Layer 6 of a small transformer language model trained on English Wikipedia (16 layers, counted from 0, width 96). Numbers have three digits each and are written without spaces.
In attention head 2, each number of a token's query is one row of weights dot the token's vector x. The head spreads its attention over the tokens so far by the softmax of query dot key.

Query weights of the head. A number n stands for (n - 500) times 0.00098.
q0: 581391642556180782586436615369708526425609531555259457455610278337376599432400468415492500708511506441372307693551609638535507355581446584269429287254349628620424287869441501418509463604513467338785325594396600434605616227648580746483441769369586460442370727594401617726594275380494707495
q1: 178269575540552698563336521544775476582550398592571511529345488370630475590613533190466412575561538330511621318590514654483366461367554526495592434355397493385535498500576384393576394460660663561468455508461269537354491380372601620293310577490670534551424691540702696341623564421532816535
q2: 544441574543431557574292392550622473344394333325534571625333418599636403300339566504584389508547408781489384416468573577467580349222501588523643545665395466508473433588379485233873505755569539629357388303656556503454554405369653604479525526713505665489397408732590609522396566476503548509
q3: 587304429421469416549521626409546561566510377542280544551544473575593392355372323460236559497694532774567502595683608536525163367545595600474767780409327337510564685580484502302377568428318428542475559555425601761487440459594355255316482434466523423447497544516416521658481663406607305574
q4: 388548416531456375450709502358613626628403219455533543432576541645564589509363558532468286309608467427594420515284515578338392590527466285557499428416539608464403547486589446491529546631611571323500496548534588463482648504344442549561488618448534531582719613446454560522520517590467509482
q5: 363418608374626444608423413483376426799618571503734484351561498637501457755577626495802582557324543367569529291583460347617559629532506471431644678607578463558528443434411215476507473765299367493548365449557374529771697392475631417414584517527261418704542292164495410669610695362637555291
q6: 776748539546502600710363378479515534546452436475347162244722614577530371556480367685659513341422519821532473454665361443399383592423431440581457665370476645363606751269453389451468611410348564554263313590568465648474513435618533592420417620472226366341686639450601512426532574563551521415
q7: 314443499576503252617382541505444433458469510392632374714562377633547625567452532553619799282499507344662655166573409443394575723408384547691460412557629480763583340365297237554370473561345632720293626366375374488499293574563501469477498600675462395485403474539685523631452762434544153630
q8: 276504238418465516551330606328291698437508418454434628694646510413413338440574528463661551535313532595575520508702636432243636629460322375438412498659464403341456421689530791513607401605269746666595310498544523778533513435505554436407382350434342500585602531542667336758876366575482206453
q9: 352497545541404499536477343487535186650562557441237696482564562511599478508481545499367546593520450423429564568382381309508524357481308531473313616444491377702495521573630219458531657586413347375593464459529228484542802602462504580664500477441654737717466424523581650553451366642425679460
q10: 584179394415443674514473615728500460495652558604292423593428544483473580504403459518409439432586257505528551609461606664607084514391521504320580532520527759498487374469429645419492538700429687451659436548428574538687454487592400275372482675456607538192499505663320481637471677550400330518
q11: 452345603379580708574472563540613518285536547319610649608568376589506761644536453476498629428468574743487438565556308266391407540312634370396308559425237524539419362543564464550239360373796645511551554656576288449572766374572585362649404516292436582479452386516470494385597627595288650500
q12: 412579413517410397554744616379585234408450523610314398503327561342346517200498643618489453456412600595362454526488560426516339510599500560270662275614562484380775428532434474467476546568493568541490499621516479521329633398714378599666410623467441564440507649565543539517359544751506607498
q13: 655516484607500524361469630478440533458479502468567430415544519326553587566447549304651366676394550527626447616449562476310567660429472578509424478430436489419493411311510614492509467550532798543387618559508313490514512325604708328527537435485598753506606301511253542606677420454500670372
q14: 463420528459423626553382601537430405438556560402548565543501571468554511394339606613385399667420353572410540490476549426457441493535492401614498577372349585436582655426701619380640463568711429381753542392422437486324466523709427704466557558472520366616488434319632501529481483601331497367
q15: 447515465348730300596362329402464445562532461548248414424210445617622491573339547651432632333644720770437665331393486393434676643299359312531456592523670325510401515600463410649497476395583397489513524429418476510561510593381345522709675468837319503516571496350663388461566521436726581802
q16: 330599515550341553443465609651500497437518365445409497588561637507324596280495444259563318387561296660682560454640775312586632330484508398348506632718453458737529492590601469358340479612360565601594474573447467375398577544498329553468418630322527476411604343509632647701547337322615609647
q17: 289334554534142789555342533706466473471600269382503293468560415611499581476356499617402496437497476482332406644715637532414612505581711508549580436479483730416655407396482438523523591408561561635472401528349380550410339521632608449385268636400490588548424412637538775491599520474465551534
q18: 463366495354532426462476468587617505361648350507697601562415640532647771639645403596466608466609677355489570583423515444469461444418375547611294542552436414437352488602565402591473334606601508600636369674673505343235611430772537371354614500432319464525494418416540419453470386575245615525
q19: 297586663418614500653408494568346380603450528383423574658395515537590375430478704371660277523363588355425690455657533469455976752609302596483648658507336374455511671534534538335258514367612441228678436331581483494330628600332620309339576547537599565529445318533476298538489559514525542611
q20: 509572667437253386660560462414464715518464608322446735570397523445261479524609408613505547452521231656485411511489546428507458510495670543547540555399470344400549403431665562362420570536578429724565377359504402629414495526415637469692550518700464753456499481327475627716525476360364518468
q21: 438613464549640640414479949292514414408566564498364488497599565415324707562645458527407530213375492438439290685454227570553535652537409656388459366700552531522358629502640518720601611559381444350581489500596445529510575475416479455583313308342349428574486432638512382381521437610377692560
q22: 522552485567631330549387488509706595267719486644460539234516471406523413392506503603740512299558334348388362343357332316646390533283634172383576364537346557606616554669492506503633589420564668627599543606660681374435202281567625400508495568528618410541475609373461609415502548573607475520
q23: 430546267352440546459457499415534389534572605673581598619559552351347397617426631441325404549370346239448570433420612550323517272548458569696414801543427488335465572605522476553537545548583320541601535296438644489547491373571610497676386530547409534676335618531627467644493354618429616699
q24: 389479746534413542562505369212473480531242615499403383461632507360471466317614538591417410690553495652533503300647383394496541284592489417822527718650436437419649586453418629475618525659511467496520553410597717415522484548564352299447562464437649489535482425499509810570352440342557638412
q25: 307718364277619395507664540450577597648479473531523476423459443531661518521317706466455594364443444560489445596364432563485595507511525096356461478364561332420682630532542487410509779557453419742430379576474464401695322645527479484595591775593506505656496496592453339353428278586624522378
q26: 566647465650582662351490694280494288583416528623464452610258608618517469382521543455575406603235433544394213647421499478385883324647607580262491448541304507333578509610630490544530493482638288465672611611668332305551522331554604468343310520348576610498642301411436689673187303581415451535
q27: 444288655487320441439485575646330555700481393588468554622660460333592474464300462364518526627449483544291545452440487456650414525470470624599426707519438337592379598417509544430826373580713405601347606481578491489503604473396555592557301427342452264545579621836277530635419724472460199646
q28: 658539540626504656469485327340542495567644559491412602580585671627530503517492601493404180533546371448558430469561831338540402546427524446378487572484588461378477310729528417368413684415491460587479594567536512526520437489640368591398391575552510604489480430648458429382473525297174614740
q29: 409276537333373622552640520594572386545359426614568516373674624398686478451432438457456429664455371382427398596321388447491529362576676916456540508515523461476509540357488525603384564392616471613756720450590407394372551616614622662598499480406679544362335382610465491565458456366397590316
q30: 519426211632903231452542401391366593474459453473280536433484472587388542529381676415593595466384661668661849387306469518472676430526613374552517587499680576410622424495453518749623741362432724546488414561589366481570210528472354473619524401566251467728540354416679364650460593369537589566
q31: 619525480370532664598645567489304220656293594449561750470404433572724450414530371487378324598476579544316482495610291455516551258599338555509337519517593327468499425441531534464472415558669765420638513455551377324317399377508489450677469663439786468681476709504474566435460582581455383586

Each question shows a short text with each token's key, already scaled and adjusted for position as the last token sees it. A number n stands for (n - 500) times 0.0032.

Then comes the last token's vector x. A number n stands for (n - 500) times 0.012.

0 "ri": 771727554551492398428352379518679615558603606255588619600496510512456407514296626678477663163533
1 "or": 840724521631475382431213407583652694605566601210597640602491568520436469530299556695432685095492
2 " Song": 802733560597461470463265385551638702620594521236627673582449550465424415520315564652468687053451
3 "s,": 805776513608505435469237394548672696577566564215624692614529580462416476502306521704486687088494
4 " a": 785717561611474460483282366515645678546567548209631671608510573499403405582264488697471685073490
x: 489172544555565507461402498628487393586654387520394463327520509571529551601484432504495584543718589408426470535355493376418612623330498445468736518528631515430419493457569547634271554286613562523496530396696454494448575592446574417602603316547560516443566465630403443471480770293363508536
To which token does the last token give the most attention? 4 " a"

0 " G": 788722546559484404444347416496692614565595608238589611602476517494461414516285613693475658135527
1 "P": 816739602619493395446217466546660717591539555230635639584444595481416521512309559716476648034482
2 "2": 825760604603496409458202508567708686556543588233654637560482591476420512533371537688494650056462
3 " season.": 791773620619527407471251416532683747550566656282587661635474550466419496501297628692543688088557
4 " The": 771729521596527438453246448589678784571641595224610683659487542570411485527295606678492703126472
x: 468279546514563498578377487590409398664727493496493394279485494614555527663441462521403528502589543442521517573418383463329630611246499426502733467576656544467347412527647500653351496382634524458547545393676457404502601504457488359560570321532465416464621407567398462542511763392405621531
To which token does the last token give the most attention? 4 " The"

0 " |": 785722542552497416412321376531677649533587591254581601622529508510427438499294641703509662153550
1 "\n": 767740538589532393410246384524685674518561564216583666622490494474401471519307593706523696087535
2 "|": 772713547590533441428245397519673739526542551219599644600515493527395458494315590726503696066522
3 " 16": 840765527601502431484274438502691704520559567164608636578408530424420483538317541675508667053474
4 " |": 782753522620496418442271422471667687514540561172606644651443483510370478497288575727517683067515
x: 498171562535612529439396475574402369668647422486524370350454554671550565557523442560561612554713566385494447584424441465436554647355585406528670414531584700444344440523567501632373457401656592455493507453733462510467469554405582501551523273408523434485544398602314527540475679329355451513
To which token does the last token give the most attention? 2 "|"

0 "er": 774726550539483419424347402517673632554605605253566608600516512512454419504277617703477670149527
1 " in": 783755555624469392456271398508704632602520580197607719538525571445468459575302548699549688060455
2 " A": 801707573652438444481269415515653652581535502222620668546469581528400437567328490726486694082446
3 "h": 845743592642475439507255423528654680556533568194551642508453631503478457554330529690471730095441
4 "med": 794771574671470404518218415512627716534537561219631707542488583467399444547281496680489673113488
x: 403180505446535409565410444630458359589581589449461427218462571633478508409509465561575652550736531540468403508488428575620528642347536486402644483514648654420435474539551476576255622464547524459535537544707363558473546532440557423574454321541513364404601429566297544530492751395394578513
To which token does the last token give the most attention? 2 " A"

0 "'s": 773731543553474438432334406520683647543623601244581625593530534496438413529273614680484664159532
1 " Roy": 819754585655505379476253373530692691594609570240623690598477581471405449567266613680458657145486
2 " Thom": 815775563628513398483246417516697729578569636228621644569418592489425483554288547708491629139467
3 "p": 798709632692459389464227471532674723587537572214618637567468580491450475503312564735476663093473
4 "son": 842797577640482416423233447538698737575566606207633632582513555473466497529303546700504644102478
x: 400204594530596441415478415682388439678608549352373391293488569578573543498485419587555683408582524539548470506464483467488626638394459464531618525506632600461328397430558462567258495427589602389574583488689473500408533475460606437499610275479464416420555468646382535603495757383377678500
Which two tokens does the last token look at most, in order? 0 "'s", 1 " Roy"

0 "ic": 777735543540498413427336396519670628560602598260581624590516518512452419512299613689475662165532
1 "a.": 835765548554514398466253403548666772545561649255593672599507545501456506488311614638572658100558
2 " It": 793724484614511454432209432535694746565638599170587617639472511595432506492283606692465725122474
3 " pre": 785741544556506418494281436506678715587531586171585669616498485526438477499262566699513688062477
4 "mier": 747735567624434383449288435509704741559579564234575683660522540543412456512300610675479705075482
x: 355211548536636516483414501610471371699589616499474495223414584565488449550444418504612635433689512428504419527465464478441606581355515430462592511475578679497392465419589584543269497511547618401611604447722395489481700454468482471609469338520429409441604423653361441641495683387407521506
Which two tokens does the last token look at most, in order? 2 " It", 4 "mier"

0 "er": 774726550539483419424347402517673632554605605253566608600516512512454419504277617703477670149527
1 " Sing": 787748576609498396473258421546658670623538526235603651602478592515431461532297513685492689083478
2 "ers": 798783579652499458417237454563613668585552590223587618611539600508414475527293510760422667064465
3 " and": 774729482651479403473206394492715689597560595201629649557507612458445434510286491677486669080487
4 " produced": 748759567642479440460269377551645724558530588253627682596541549405370415544284509724464694092560
x: 380198617458528543537497475645471348570605498522392493270466532643480473550394505592518612496770579471559436589447491496514526689360476447419669496540683550440325471521540556562336435369548535419576542457837405448442531575421519376561611302553492451401621440506431449553481699364404514467
Which token does the last token look at most, and with what share of its attention? 4 " produced", with about 50%

0 " |": 785722542552497416412321376531677649533587591254581601622529508510427438499294641703509662153550
1 "\n": 767740538589532393410246384524685674518561564216583666622490494474401471519307593706523696087535
2 "|": 772713547590533441428245397519673739526542551219599644600515493527395458494315590726503696066522
3 " 11": 835766541613491431488275471496675700522553564179598653574434535461424467534330540688500646041491
4 " |": 781750524618496413435263417468669686518540561172604642645449481516377471498290572731510684058512
x: 488167560535611538437384464566404359659647429493507378339453556670554561545513449568571609561714558387495448588421424463438545652357585410521658420531583696448345431523566502648371450399654599450495510454736469510465476556406595488556523273406541440479537412607326522536471682338361449524
To which token does the last token give the most attention? 2 "|"